Layer 16 of a small transformer language model trained on English Wikipedia (19 layers, counted from 0, width 128).
A neuron adds its activation times its output weights to the MLP's output. To switch it off is to set its activation to zero at one token and run the rest of the model.
A neuron's activation on a vector x is SiLU(gate . x) times (in . x), where the dot is the dot product.

Input weights of the MLP neurons that the questions are about. A number n stands for n times 0.0044.
n2 gate: -15 -13 2 18 -3 -17 12 -44 54 6 5 19 -17 -22 12 12 25 -20 -20 -17 9 54 -25 -9 -36 20 -1 -49 9 -2 -5 -11 44 -31 -59 -48 -26 30 -25 5 -8 -15 -9 13 28 -30 45 -39 16 16 -15 21 -5 -13 51 48 10 -80 18 -3 -2 -26 10 -48 4 -4 -6 -44 -34 -3 5 12 8 40 29 -2 24 26 28 15 -13 8 -5 -11 -1 -18 -12 -46 -19 -3 -2 14 34 -12 1 -36 43 15 -55 7 -3 -33 -24 -29 45 -6 -42 52 1 -53 -25 -36 -28 -9 -2 -43 -2 -11 -8 46 8 -27 24 -8 2 -32 -33 -2
n61 gate: 38 9 16 -21 5 -31 9 -5 24 13 17 71 57 -4 11 1 -6 22 -22 3 25 -19 -67 -15 10 58 57 45 0 6 34 -13 65 -33 20 26 39 4 19 1 -22 16 6 20 52 1 22 -21 5 6 -20 13 9 1 -21 35 -7 36 25 -3 -74 -19 40 -36 -14 50 13 81 28 26 -62 -8 -29 -23 18 34 -13 24 30 -28 51 -31 -19 -63 14 14 -35 9 -18 -12 15 -6 39 -16 17 1 -6 -21 -28 -68 -29 35 35 21 -17 35 -28 -17 35 -50 -28 18 -5 -5 19 19 14 33 -24 6 13 53 45 5 19 39 35 -6
n80 gate: -5 6 25 -34 -4 3 13 -58 -32 27 10 47 23 -1 7 21 -39 -78 -28 -34 -1 -35 -24 8 -23 5 65 12 -16 -22 31 8 -28 9 51 9 -2 33 -5 -3 0 -2 -3 -4 5 -28 -53 55 -22 24 -21 42 -13 -9 3 38 11 -51 22 26 -7 -9 -27 6 15 44 40 -16 4 -9 -13 62 -50 -27 -1 22 33 23 34 -9 52 5 36 -12 -23 -4 -8 -10 4 58 50 34 16 49 46 19 -35 36 -7 0 -37 32 34 -22 -26 7 21 -22 53 25 45 6 32 -13 -9 -19 38 -11 42 4 -14 -41 7 30 -10 10 -6 10
n81 gate: -32 -4 -25 -43 -3 -3 -31 -10 -1 13 19 31 -37 -10 47 30 10 17 22 29 -9 -14 -30 16 16 0 10 -3 -22 -3 27 -24 63 -1 12 23 -18 6 3 -1 16 -6 1 21 -24 -2 -6 -14 22 47 31 -32 36 -15 -11 -3 -5 -3 6 4 -22 34 36 9 22 18 13 9 30 -7 4 11 -4 27 22 -23 4 23 39 10 -31 20 -4 41 -8 -6 -15 -15 10 21 -20 -15 8 -1 -19 -3 12 -10 2 -39 -1 8 2 3 17 16 3 -42 -6 -13 1 9 -8 -11 24 7 37 14 18 26 -28 -17 -9 -40 15 -50 -1 39
n161 gate: 5 -15 -17 -13 34 -36 34 27 37 27 -21 1 -10 53 -37 -8 5 9 24 -7 38 -21 -63 13 -5 18 -40 0 -9 -40 15 38 8 -23 5 -17 -38 25 8 -23 15 6 31 21 7 -26 7 21 -3 -58 -23 1 -9 -11 16 -20 11 -10 12 -16 -15 16 -18 21 1 -38 -51 50 27 6 12 -16 3 52 -4 -11 -18 -16 61 2 37 -1 11 27 -12 -66 -12 4 18 43 -56 35 -22 -12 38 -28 -1 11 13 13 -9 16 31 43 12 34 17 41 25 -3 -46 -24 -13 2 25 10 -23 -6 0 2 82 2 -13 18 -12 -28 24 -5
n212 gate: 15 48 3 -5 -22 6 -20 -10 28 72 15 -41 6 -29 -20 46 20 -43 36 -33 32 -9 20 3 16 -44 38 -65 -20 -15 -28 -10 -11 20 89 -3 -9 7 -17 -24 -14 21 -12 48 12 52 3 24 -21 -9 25 51 -21 -21 -44 43 9 -54 -9 19 37 8 -57 47 -56 -60 -38 -11 9 -16 -22 9 14 12 -11 -17 -7 -4 47 -33 -6 1 19 -13 -42 2 -20 -8 1 0 -22 -20 -18 -12 30 88 -12 25 -34 -5 -25 20 32 4 -15 -35 9 -17 -6 4 -4 19 -16 -19 0 -34 -1 -16 -4 -25 -17 23 7 -50 7 -27 -3 35
n222 gate: 10 -26 -25 54 -59 87 -24 43 15 22 1 -21 -38 -7 -36 -23 -4 -38 33 37 42 -52 -23 36 30 -9 13 20 10 6 -3 33 1 0 5 -19 5 -19 3 58 -15 -40 -16 45 22 -28 33 4 -42 30 -25 6 26 24 15 44 6 -18 33 -55 -16 17 16 -64 -5 0 -42 -11 -61 10 3 -6 37 27 7 -38 -36 -46 -31 5 -17 32 14 -25 -29 -42 -3 -4 39 -6 -16 -1 9 -7 -35 -7 -20 4 7 -7 -3 -9 -15 -79 19 8 40 4 -8 36 6 35 44 -8 4 -24 39 -19 28 -24 -24 -33 -54 -14 19 15 4 -45
n2 in: 56 3 11 -54 54 52 16 4 38 -71 4 -4 -36 -55 -9 22 45 -32 29 -30 -9 35 15 27 53 -13 -27 -2 -60 -8 31 10 -5 -28 -29 34 36 -28 10 -28 -55 6 13 0 -9 43 14 44 -12 -18 11 11 -8 -1 -17 -27 -16 -30 9 -32 -26 16 49 11 -17 4 8 17 -24 5 50 75 16 -6 17 -30 -13 3 10 35 10 14 15 -29 -2 -30 11 6 -1 -29 -41 9 -5 13 -11 -30 -24 13 56 4 -32 -11 76 4 32 -41 -14 2 69 33 0 -19 33 49 -28 3 31 19 -34 39 32 -15 3 36 17 6 0 18
n61 in: -29 0 33 -6 -27 -5 19 50 48 14 -10 44 -32 24 -20 -21 26 -5 -26 20 0 -13 28 0 44 42 8 -39 -8 -40 -11 -24 46 -36 -11 -20 35 18 8 18 35 -46 18 53 33 4 29 -18 33 62 8 -80 24 -18 -3 2 -46 -6 -16 1 12 -41 -10 -43 37 3 -31 24 18 -17 -22 5 -1 19 15 -12 29 -35 4 -10 -64 7 -33 1 -63 9 -28 -12 -16 44 -58 17 34 -14 69 18 -26 -18 14 47 -31 43 -6 39 25 -67 5 62 11 16 15 13 -35 -41 16 20 17 13 7 -4 -62 -7 -41 19 -46 -39 6 11
n80 in: 58 11 23 -7 -29 -13 -7 17 -7 -40 -18 -1 -34 12 3 -20 -49 39 13 6 -6 23 0 -24 -48 32 22 40 3 38 2 -27 -9 -9 -13 23 -27 -13 8 -24 42 37 16 24 2 -3 20 -1 24 -57 -35 -32 -29 41 -39 23 -1 39 -71 -11 -13 21 16 -3 2 12 9 -13 -11 57 -12 -15 23 57 -44 16 16 -13 2 11 37 -17 -19 -26 -60 -44 28 20 -31 -28 52 8 13 -8 -22 -2 38 -31 -3 -26 -18 33 -23 -3 -14 22 -39 22 -46 -3 52 9 22 59 -37 24 -62 17 -9 20 23 12 1 -61 -15 14 -29 12
n81 in: 16 13 8 18 35 -30 -2 9 -7 3 -17 5 11 35 -44 -15 -9 10 -11 1 -26 54 18 1 -13 10 -18 -2 19 -1 -50 34 -43 38 23 -40 -10 3 4 10 -13 -3 -7 -29 -36 -35 -20 41 -10 -48 -19 4 -33 -10 -41 -37 36 -29 12 -22 16 11 -11 -27 10 -6 34 -17 21 -36 -13 -12 -4 13 8 -23 1 24 -23 11 -26 -22 1 -16 -10 16 15 23 -15 2 10 7 5 17 -37 -30 -12 -3 -28 -28 -10 15 8 9 35 -22 21 -23 -45 6 -16 27 -25 -17 -22 3 -17 26 -2 -31 16 0 -16 -3 -1 3 14 1
n161 in: 5 10 -22 -37 20 -57 44 9 90 7 4 -4 -47 42 -24 2 8 1 12 -25 34 2 -63 -12 -8 -28 0 2 9 -34 27 52 -6 15 -10 -62 -55 -4 23 -4 21 55 40 -31 31 -14 18 -22 -23 -66 14 38 45 -14 -20 7 -7 -13 40 -10 -18 27 7 -19 -14 -38 -20 36 -10 13 -25 17 8 -22 -11 -38 -8 -8 36 -6 26 -34 1 -2 1 -41 4 26 -21 -16 -23 23 17 -27 32 -1 -21 -4 8 51 -27 10 -29 35 0 1 13 -9 -25 -60 -14 -34 13 -57 -3 9 3 4 5 36 39 -32 45 22 29 10 -1 41
n212 in: 29 -12 -48 -33 -13 -46 30 32 -4 15 22 41 53 6 26 -50 16 -9 -33 -7 34 -20 18 11 85 27 44 18 5 -29 34 33 -29 -9 16 -18 -42 13 29 8 31 -11 33 19 3 0 8 2 14 -20 9 6 29 -14 52 28 16 -26 -70 1 -24 -34 -12 46 -27 11 26 5 -26 -18 11 -16 -12 40 20 -33 18 31 -55 0 52 1 74 -1 -18 -33 -14 24 31 1 27 44 41 14 21 -28 -3 -6 0 16 -80 -34 -26 -15 -10 0 4 -11 -24 -44 -26 -37 57 -19 42 70 -18 -13 39 -26 36 -4 -8 -8 33 0 -33 -43
n222 in: 10 0 -8 -31 -20 53 1 -5 -15 95 36 12 16 25 -35 -47 18 -36 -41 -5 9 4 -4 8 37 14 40 63 -7 -3 59 6 17 -39 12 55 18 39 10 47 3 -47 59 -26 -7 59 -23 -12 17 2 45 -12 42 -15 -43 -6 15 -23 -7 13 23 3 2 23 -20 4 -2 0 -19 -15 49 10 -62 57 -42 0 -10 28 -52 34 43 38 6 -22 -40 -25 27 32 7 5 4 -24 40 22 29 -1 -35 17 25 -1 -41 -42 23 -33 -4 7 28 -13 32 -53 -37 -8 72 22 7 -36 15 -44 12 45 -16 -2 3 0 16 6 8 -43

Output weights of the MLP neurons that the questions are about. A number n stands for n times 0.009.
n2: 59 21 33 48 14 -36 -32 14 12 6 15 -8 -14 13 -13 11 -40 -6 -19 44 9 6 -58 -7 31 32 -48 -19 25 3 -31 33 -64 -55 -5 28 81 -10 -15 2 -27 94 -18 0 9 26 -7 -3 -6 29 4 14 -15 26 29 31 21 19 16 -37 -61 -38 30 -20 -45 -13 -5 -21 -20 23 10 36 -22 -5 -10 -22 -11 -46 15 -29 -23 -25 -5 -44 -13 -50 -40 12 16 -33 -5 10 23 -7 5 26 -23 11 -29 9 -14 -54 -6 5 46 -54 36 -11 6 -60 -18 17 -23 54 -26 -14 18 34 17 13 -3 12 -42 14 -9 35 -52 7
n61: 75 33 21 -12 19 -7 4 36 1 -5 12 -13 32 -30 16 -11 3 -1 -1 45 8 -10 5 -41 56 -1 8 8 -9 -15 -14 33 -43 -15 7 34 3 -53 -5 -75 15 39 72 -1 -15 39 -17 16 -2 -33 5 25 -46 56 -20 -11 22 12 12 38 -28 -12 39 66 7 33 25 13 30 -9 -9 3 -16 -15 -38 75 -29 -32 -8 7 10 16 -7 3 -14 20 25 -14 14 -23 29 31 36 -7 -9 19 -63 -40 26 -27 -11 31 54 46 0 -44 -14 -18 15 -71 -1 -22 -21 10 -54 56 6 28 58 18 35 -20 24 36 57 7 -27 -3
n80: 30 -26 47 -33 7 61 -39 18 -15 15 36 8 13 47 -49 18 -25 3 37 -23 32 20 -32 -20 -18 -32 -26 16 -7 9 -88 -31 58 14 3 -39 -41 -14 33 -3 13 17 -31 8 -26 -44 1 -17 63 22 2 -20 36 43 2 -9 53 -10 2 -16 -45 6 -8 -42 56 32 34 -26 39 -17 -40 -34 -19 9 22 -30 3 -4 5 -11 57 32 8 32 -22 -19 -5 8 -30 1 -31 -42 -16 -2 -8 -7 7 33 -6 36 -1 29 -51 23 32 -9 49 30 -7 34 27 2 -2 -17 -40 45 8 -21 4 -17 -33 -31 -17 -41 -13 -12 16 -28
n81: 6 1 -11 36 -30 5 0 5 -23 5 -17 -46 23 2 -6 -27 0 17 -26 -31 32 -18 -3 22 -11 1 -12 -33 15 23 -6 -11 -29 -15 -25 1 14 -38 15 -23 -5 -4 9 14 33 39 21 -14 16 -17 -2 -1 20 8 66 39 2 -1 -19 35 3 -23 -10 20 -4 -33 -36 14 -22 39 20 -21 -2 -71 -36 59 -26 11 -57 -25 68 -21 -16 3 -27 -7 22 12 20 -44 -24 -7 -26 -22 4 -2 11 31 12 73 11 -18 -27 9 -39 20 2 44 23 12 12 -23 -20 40 17 -2 -33 -42 -5 1 14 -5 27 48 -9 76 -23 -40
n161: -40 22 11 -2 22 -46 -32 28 25 31 3 20 -34 -28 -82 -4 -31 16 -25 -3 -27 5 21 21 4 13 -22 -9 -11 -4 -25 19 6 -40 24 16 -25 6 -26 58 -1 44 -16 6 -31 -13 -47 59 -20 13 -24 -22 9 49 -21 -37 -40 -7 13 -69 4 46 33 -14 -22 44 -13 24 5 7 69 22 14 14 -17 13 -11 22 2 5 -35 13 -15 14 -17 -1 14 15 58 -16 -27 3 -12 8 24 -21 1 -22 27 9 28 -1 18 29 9 20 -14 -18 -31 62 -25 14 -4 2 48 15 -47 -6 -7 -11 -52 38 -48 6 -18 64 41 -51
n212: -25 -2 13 -32 -12 49 -19 28 9 -24 -7 14 35 -1 -11 -15 14 -12 39 -59 -6 41 -41 2 16 4 -44 -25 -36 -57 -38 -37 -2 53 -9 4 -17 -36 -38 17 16 -5 -11 23 -62 -25 -13 2 31 -25 8 -7 -7 -8 -15 21 46 39 -10 17 7 11 31 -51 -17 -26 -13 39 2 -8 30 33 -45 29 -13 24 26 -7 -22 -10 5 -23 -35 13 -54 22 -31 -45 5 -25 1 -36 -4 8 39 11 -75 16 -56 8 -10 10 11 -29 -38 -78 -44 10 39 -11 -24 23 50 46 -10 -64 -8 36 -28 -76 8 11 -6 62 -7 14 22 -2
n222: 3 15 -36 19 -3 14 -39 -12 4 -40 -81 -48 1 17 -15 -38 23 -9 -26 -40 -14 -27 16 40 -39 -46 7 9 -47 54 11 -20 41 -22 7 -18 -19 15 -7 -5 57 -9 18 12 68 11 -23 12 24 -5 5 11 26 -17 -16 19 18 -20 31 -10 -25 44 -43 -40 -15 62 5 31 5 -53 10 -13 63 58 20 6 13 -6 10 -10 -33 -26 -6 -3 11 -9 47 -21 -50 0 13 -52 -20 4 4 -69 0 -64 11 34 59 -33 20 -12 57 -3 -24 -55 49 16 50 29 -39 -3 20 -9 -12 27 19 19 19 25 -66 -24 -25 42 41 37

Each question names a token from some text and the token that comes next. It shows the vector x that enters the MLP there. A number n stands for n times 0.059.

Then comes g, the gradient of the next token's log-probability with respect to the MLP's output, scaled to length 1. A neuron's effect is roughly proportional to its activation times (output weights . g). A number n stands for n times 0.0038.

" Ni", then "z"
x: -32 -8 -35 25 14 5 -17 0 13 -10 -5 -2 0 -4 -13 11 -35 5 17 47 -34 7 -37 37 -11 -10 -39 -18 15 -3 -27 17 3 17 9 -33 6 7 -39 -20 -4 31 22 -22 -17 -17 5 17 -14 14 -17 -22 -13 3 -5 8 8 -17 19 -36 -35 -18 8 17 -1 18 -1 -26 24 -11 10 1 -22 7 -22 -7 7 18 -35 19 -30 20 9 12 18 12 -23 -2 -42 -12 9 36 -14 -28 -13 -11 -1 -16 -12 -23 21 14 36 0 9 1 4 -21 1 8 -12 1 19 -21 43 -5 27 7 20 -13 19 -18 2 -25 6 8 26 1
g: -3 -5 -10 -36 -29 -20 1 -29 -5 8 -1 32 -16 5 24 16 -10 50 13 21 -20 -9 12 12 -19 9 -11 -17 -11 -5 11 43 -3 -6 1 10 26 -9 -5 26 -19 -13 13 -6 -27 -20 23 5 -25 27 62 -49 -14 -4 65 25 1 7 14 -17 -6 -20 0 45 -7 -10 -20 12 20 -3 25 13 -15 -30 18 -26 55 8 39 4 18 -27 19 -46 26 -4 -37 37 7 34 -10 -19 -38 -4 65 7 -39 -5 -9 13 7 22 18 -6 2 -4 -1 -7 2 19 17 -47 28 -13 20 -2 1 -14 -15 40 1 -36 5 -14 3 6 59 6
Switching off which neuron hurts the next token most? n222

" turn", then "out"
x: -26 2 17 8 -13 22 23 5 -12 -2 6 31 -55 -40 30 -2 -22 4 28 18 11 -36 -25 -42 -2 37 5 -5 26 1 19 4 12 -27 16 -16 -6 5 -24 12 -2 16 -19 -6 24 7 -18 14 10 -6 13 2 10 7 -35 -8 0 0 -19 -13 -32 -30 35 18 15 32 -7 -9 0 7 -25 -2 -15 -8 12 -10 44 -10 -16 1 -1 -14 5 -29 17 -31 -22 35 3 -12 -32 16 -9 -14 4 -31 35 -16 11 10 -14 22 40 -9 4 17 -12 -28 -11 3 -13 6 -25 45 39 -13 20 -9 -5 29 -18 -8 6 -11 -11 -51 20 -1
g: -19 -2 -3 18 -23 5 -28 -18 -19 -28 37 -22 -14 29 15 26 -17 8 27 0 -46 10 -29 22 10 26 75 -23 -39 -1 47 -36 27 -1 -17 7 22 -39 5 -2 18 -27 11 0 28 -5 -38 -33 -41 12 27 3 13 -23 11 15 0 12 13 5 -5 0 14 -18 8 -20 29 4 -31 -17 -5 16 45 16 -31 -20 -9 -33 5 3 -26 30 12 -44 19 -1 -34 -26 8 6 4 30 15 24 47 -21 1 -2 7 -11 25 9 -9 10 -10 -15 40 -10 11 18 9 -20 15 -4 23 17 -11 -11 13 -10 -17 -8 -58 25 45 -48 -30 0
Which neuron, switched off, raises the next token's probability most? n61

"an", then "s"
x: -1 4 -16 0 5 3 -2 6 -11 19 8 22 -28 -3 16 0 -28 -3 -9 42 23 -3 21 -25 14 16 15 11 14 -10 6 -9 45 7 11 0 -19 20 -8 9 -12 13 23 4 -11 -12 14 3 -8 -23 16 3 -19 0 -14 -1 -15 -19 21 -39 -20 -48 31 0 -19 30 10 18 19 6 11 11 -18 -1 6 4 -19 8 -38 -12 17 11 -35 8 -1 8 -52 26 -12 4 -10 15 29 2 -5 17 9 -16 8 -47 -14 35 -6 9 22 -6 3 -50 0 11 -36 5 10 25 15 -23 18 24 8 48 -2 8 -5 -26 -12 -19 1 12
g: 22 31 -24 -7 -9 -24 11 5 34 12 2 -5 23 -40 -10 -21 -27 -15 -33 12 -28 -35 -12 -17 3 -8 -6 21 -36 35 59 -5 31 20 27 25 14 -14 -16 27 -18 41 4 -42 -4 6 -1 42 -9 37 -7 -44 58 -14 18 -11 -11 -20 17 5 -4 -4 30 64 -49 10 11 14 35 6 6 -53 -4 -1 -12 -3 20 -25 2 -20 -24 -4 13 13 -34 6 -22 -26 -31 4 11 -15 3 45 21 23 16 -1 23 11 -9 33 35 9 28 7 -30 -1 15 33 -21 17 -5 11 30 41 16 15 9 -11 23 23 6 6 17 -4 -8 -5
Switching off which neuron hurts the next token most? n61

" six", then " month"
x: 26 32 4 -9 3 -8 -10 22 11 4 26 -7 8 11 13 -9 5 18 10 32 47 -21 7 -19 -8 -4 -8 18 16 -44 16 -9 -2 20 -16 -15 -9 0 -1 9 1 15 22 10 -15 -22 6 2 -5 -15 -17 6 -10 -2 -28 -15 12 -6 -9 0 -21 -37 38 -14 8 -20 0 -4 47 -7 19 13 0 10 -10 -62 4 18 -34 25 2 8 10 20 28 -7 -18 20 9 18 16 5 22 -8 -10 -10 -7 -34 32 -12 7 -4 7 4 39 -11 0 10 -22 4 -13 -3 -39 24 10 -16 14 11 1 17 -25 -4 -17 -6 -32 -51 -9 5
g: 29 -29 -6 14 6 -32 6 19 29 2 -10 -8 -10 5 7 -10 29 3 6 10 23 -5 18 -47 9 -34 -23 -44 -4 36 24 9 2 16 -35 -8 35 -1 22 2 -42 -9 -39 23 39 -6 -55 -17 29 -46 -31 4 -2 14 -32 -2 3 -16 -10 -17 -26 -7 16 -52 -24 15 18 -26 3 0 12 31 -22 -15 25 -21 -16 -5 4 -1 -25 -11 7 28 19 -17 24 -19 -24 38 -39 -8 14 4 15 14 -29 -3 10 21 -12 -31 -19 -6 -84 -44 23 38 -2 6 -11 1 -1 4 1 17 -36 -22 -14 33 -12 -17 -12 -36 -14 34 -17 7
Switching off which neuron hurts the next token most? n81

"ities", then " and"
x: -4 24 3 -13 -13 8 11 -4 30 17 20 11 -12 23 7 0 -3 -9 5 -18 40 -13 12 35 -16 10 -29 20 33 7 12 3 27 -1 25 -4 -33 44 6 24 -4 -31 -31 -12 -2 -21 2 -4 -20 1 3 -12 9 -15 5 7 10 -19 19 -4 -10 0 -1 -5 8 36 11 -15 35 -7 1 10 -10 37 26 -35 11 2 -37 -25 -24 11 0 8 -7 9 -23 0 10 15 -14 -16 7 -17 -4 -14 4 -20 -7 -37 5 -9 3 -18 11 -7 23 -17 -28 6 8 15 -6 13 22 -6 -9 -1 11 -22 -30 2 -11 -4 -13 -55 4 10
g: -7 -30 45 17 -8 -36 -35 -11 33 -2 -22 -16 25 41 33 17 7 29 8 15 -13 3 24 -8 21 14 32 -29 0 23 -7 -20 12 -10 26 16 -5 20 -26 9 -32 -3 -24 19 -26 -39 28 16 49 -5 3 10 22 -2 4 12 4 -47 28 13 -6 4 -12 -3 4 -5 -19 37 -4 -60 20 -11 22 11 -46 5 27 5 4 -64 -26 -9 -31 29 16 3 -8 12 -15 18 13 2 -16 -21 11 3 32 -26 0 7 -4 28 29 2 26 -23 -8 -46 23 3 26 16 16 -49 45 -25 32 23 0 4 -2 6 -56 27 -10 20 -25 0
Switching off which neuron hurts the next token most? n222

"han", then "."
x: -5 -27 -5 0 -6 -1 34 20 1 -13 18 -31 -16 22 2 39 -22 6 -12 -13 7 14 -7 4 -19 -4 -26 -4 25 -14 5 -27 15 8 19 -26 -21 5 -9 6 22 7 4 -9 -39 -7 -1 3 -17 -15 -2 -2 7 8 -4 38 14 -8 -4 -10 1 -11 -10 34 5 12 14 -9 28 8 23 9 -16 19 21 -7 18 20 -47 2 -50 25 0 -12 7 28 -28 -33 -24 -8 6 39 15 -11 15 -15 -3 -6 -1 -39 -21 9 -15 23 15 0 18 -20 -6 26 2 15 2 21 7 -10 23 8 17 -1 11 -22 17 -3 1 -8 -1 14
g: -50 25 -7 -2 -1 -20 -41 15 -4 19 -17 14 19 -12 7 -28 -4 31 2 10 32 -41 36 27 -28 13 -37 12 10 10 23 -20 13 37 -9 9 -14 19 46 -2 3 -22 13 6 29 -2 -7 20 -23 2 27 -15 -10 -35 26 -7 -17 -33 10 -17 -18 28 22 5 46 24 -7 12 41 -6 -17 39 40 -8 36 10 -29 -2 0 -5 -40 -30 -11 28 4 -1 -5 -3 32 22 4 -4 -16 1 -22 -29 -38 -22 -14 -30 35 9 -53 -14 13 0 7 22 -31 14 -37 6 -26 6 25 3 -46 -31 -37 0 -43 36 16 -13 -22 -24 -8 32
Switching off which neuron hurts the next token most? n2

" 19", then "10"
x: -2 -5 -15 -33 18 40 -28 -5 12 32 11 31 -17 -6 2 6 -16 30 -33 31 13 23 -2 6 -3 -28 -1 -28 -17 -2 19 -28 -6 15 -6 -19 13 -14 -27 -22 -26 -3 10 -31 11 -8 13 -18 57 -29 15 -4 -9 -14 -4 -3 17 -35 46 -22 -12 12 20 -4 19 3 45 -1 -1 10 31 21 -5 10 -36 -32 8 -18 -24 6 -20 -13 12 13 -9 9 -24 -15 -19 19 -21 1 -8 28 1 2 4 -1 -3 -24 -4 -22 -5 30 44 -17 -26 -25 2 -35 14 -32 -18 -20 -3 10 25 15 -8 13 -4 15 -30 -8 -51 -14 18 20
g: 9 -60 11 4 14 4 2 -1 32 31 -18 14 -34 -26 24 21 -6 -12 51 -4 -49 24 -16 22 -2 28 -26 -15 -8 -4 5 35 1 -17 -18 47 35 -31 -5 -2 -3 7 -12 24 31 1 -9 -13 13 -43 -29 -9 -6 27 4 -13 -16 0 -9 35 -43 -10 -32 16 -10 30 -26 12 -20 -4 33 -7 10 4 -42 -3 33 8 -3 34 -14 -19 -48 -33 -1 34 3 31 14 3 10 24 -16 -9 -6 -35 -65 -10 -14 21 -6 5 32 -31 -15 26 -23 10 -12 -28 35 -5 34 16 3 3 14 16 -6 -5 21 -31 -1 -31 -24 -8 -31 -44
Which two neurons, each switched off alone, lower its probability most, in order? n2, n81

" 2009", then "),"
x: -36 -6 -8 6 32 -2 -14 -7 1 19 -8 28 -26 21 -8 -25 -26 18 -26 39 26 0 -8 36 2 11 0 -12 31 2 3 32 14 0 21 16 -46 -14 -20 41 -21 11 -27 32 41 -10 18 -14 -19 -32 2 -4 5 -29 11 -11 65 -15 6 -5 -33 5 41 46 36 -8 5 -17 -4 -8 -4 10 -15 34 -25 -14 34 -14 -30 15 -27 -7 2 11 -15 9 -7 -38 -16 1 -16 -5 -7 -1 2 2 2 3 -3 11 14 -7 -7 23 17 -23 -6 2 -22 4 -10 -15 -20 -17 -5 10 -6 -11 14 10 -13 5 -25 24 -29 -23 -5 7
g: -5 13 1 -8 -9 19 -19 -11 35 3 23 6 39 4 4 -6 -5 -10 -80 12 61 3 -21 -26 3 14 -16 -4 2 -4 11 6 -21 17 -17 -21 13 -23 -48 8 -20 -46 0 1 -11 -18 -7 9 -13 -13 26 12 9 -22 -15 11 -54 -42 6 5 -4 -16 -13 14 -38 38 -7 24 15 20 -18 -4 4 -19 -12 -43 2 6 -8 -1 8 41 -36 -18 -8 -22 8 -22 -25 0 13 -16 23 -76 -12 4 -7 11 -38 -9 20 40 -34 -34 -28 25 3 9 -11 -3 -29 -17 24 -24 10 -15 3 -23 -59 -27 -26 3 -3 35 -30 23 13 14
Switching off which neuron hurts the next token most? n2

"ban", then "n"
x: 5 1 -28 -12 -11 -17 0 44 12 -8 14 15 -35 -2 18 -8 -30 -20 21 -7 22 12 -20 -32 -24 30 -5 7 -4 -25 -10 39 0 -11 30 -7 -12 0 -22 26 -16 23 6 -6 -9 6 -15 -16 -10 -17 22 13 8 9 -14 7 -20 9 19 -10 -15 -10 25 0 16 28 19 8 0 -17 -8 -30 -38 34 36 -11 -9 -7 -30 30 -12 15 9 14 -1 -19 -14 14 -22 -9 -22 9 14 -9 -26 -16 17 -13 -11 -18 -31 -23 21 1 1 10 -4 -32 -42 13 3 10 17 34 25 2 -8 -1 18 24 -1 3 25 -33 -37 -41 33 39
g: -3 -21 -26 7 8 5 27 12 -3 -30 21 -2 -4 -15 -1 -20 8 7 11 -20 -10 -26 -11 0 13 -40 32 -18 43 7 60 0 22 -11 5 -3 -15 24 7 -26 39 -17 -23 2 -2 -2 38 9 -21 25 38 12 -20 20 17 -37 13 39 -46 -19 17 -27 -19 39 -23 17 63 -5 -45 -4 -1 13 -31 -17 23 -4 -13 11 11 -22 -8 -42 -11 -3 24 -13 39 -7 8 -24 8 20 31 16 -11 69 -27 18 3 -9 -41 38 11 11 1 1 -16 -33 -41 -7 -11 2 -34 21 -5 -2 0 -22 -20 24 -29 29 -8 30 17 -16 -10 37
Which two neurons, each switched off alone, lower its probability most, in order? n80, n212

"k", then " to"
x: -27 -19 10 8 5 4 14 12 -4 -2 -22 19 -5 19 8 10 -21 5 -21 4 -15 2 9 3 -22 16 -15 -16 13 -2 22 -36 -17 19 18 2 -27 12 4 13 11 31 -3 13 4 -24 -30 34 -22 -20 -7 -19 -20 -12 8 -13 -3 0 18 -9 4 8 -8 -11 4 19 30 -13 13 -10 -1 -22 12 26 32 -12 27 0 -53 -4 -8 5 -2 14 -13 3 -10 8 -6 32 -11 24 46 1 14 -26 -1 14 -9 -22 6 16 18 1 26 1 12 -11 -12 9 -4 31 11 17 15 -1 22 2 13 9 -7 6 2 16 -32 -5 -18 1
g: 25 11 10 2 -25 -28 6 -22 -2 14 33 -21 -9 44 11 3 5 -2 0 -7 32 -26 -11 20 -33 -3 -55 -2 -37 -18 24 -4 59 -17 -16 -7 13 42 26 12 2 -5 -17 13 33 -27 53 -2 27 -11 19 28 26 -5 9 -6 -39 6 -13 40 0 -1 1 11 26 -11 19 23 58 24 -7 11 -22 31 9 8 0 24 -8 -11 -25 -35 -19 1 -2 35 -1 -2 19 -19 -8 -45 11 -27 28 18 5 -22 -22 6 27 1 -19 -7 10 21 -19 5 -37 -40 44 22 -1 -12 -6 -23 -40 -46 -28 -13 -33 -27 16 8 -42 -40 4 -4
Which two neurons, each switched off alone, lower its probability most, in order? n81, n61

"ly", then "us"
x: 30 -5 16 3 5 -6 -3 26 -13 -19 21 3 -18 19 2 27 -21 -3 -16 14 -10 0 17 -5 -5 -2 -10 -9 -19 -24 11 -46 -18 -17 13 -9 -10 -18 8 19 25 5 -22 -26 -16 -6 -2 12 -28 35 -14 -6 -9 -5 1 13 -9 -11 2 -2 -4 0 -31 42 53 30 41 -19 -7 7 -18 48 -6 14 -19 4 18 1 -39 12 -4 -10 11 25 45 20 -46 -18 -8 19 1 -25 -2 -31 -10 -21 -14 -4 6 -16 -30 23 18 3 -10 5 15 -23 -25 23 -9 6 16 19 11 9 24 1 49 5 22 13 -5 -3 -20 7 -5 -9
g: -4 3 3 17 -3 -43 6 0 -22 10 -82 0 -27 -18 -25 -4 32 -1 -38 -12 25 -3 -21 29 -25 -20 -13 12 -10 24 -21 -30 35 1 16 0 -18 3 -29 -26 28 31 -16 9 -4 16 -19 27 19 -17 19 -7 -49 -28 -3 -12 -50 -6 5 -4 -4 -2 11 -9 -51 41 26 -6 -35 -22 28 -21 7 -16 12 -19 -9 -1 -18 33 30 7 16 42 6 -3 28 -36 -34 40 9 6 21 -11 -12 -4 -20 11 -11 13 43 28 20 -9 30 -16 24 -37 1 29 6 -18 -4 16 -13 24 -41 -2 -42 -34 -27 -21 -25 -26 7 20 -5 -15
Switching off which neuron hurts the next token most? n161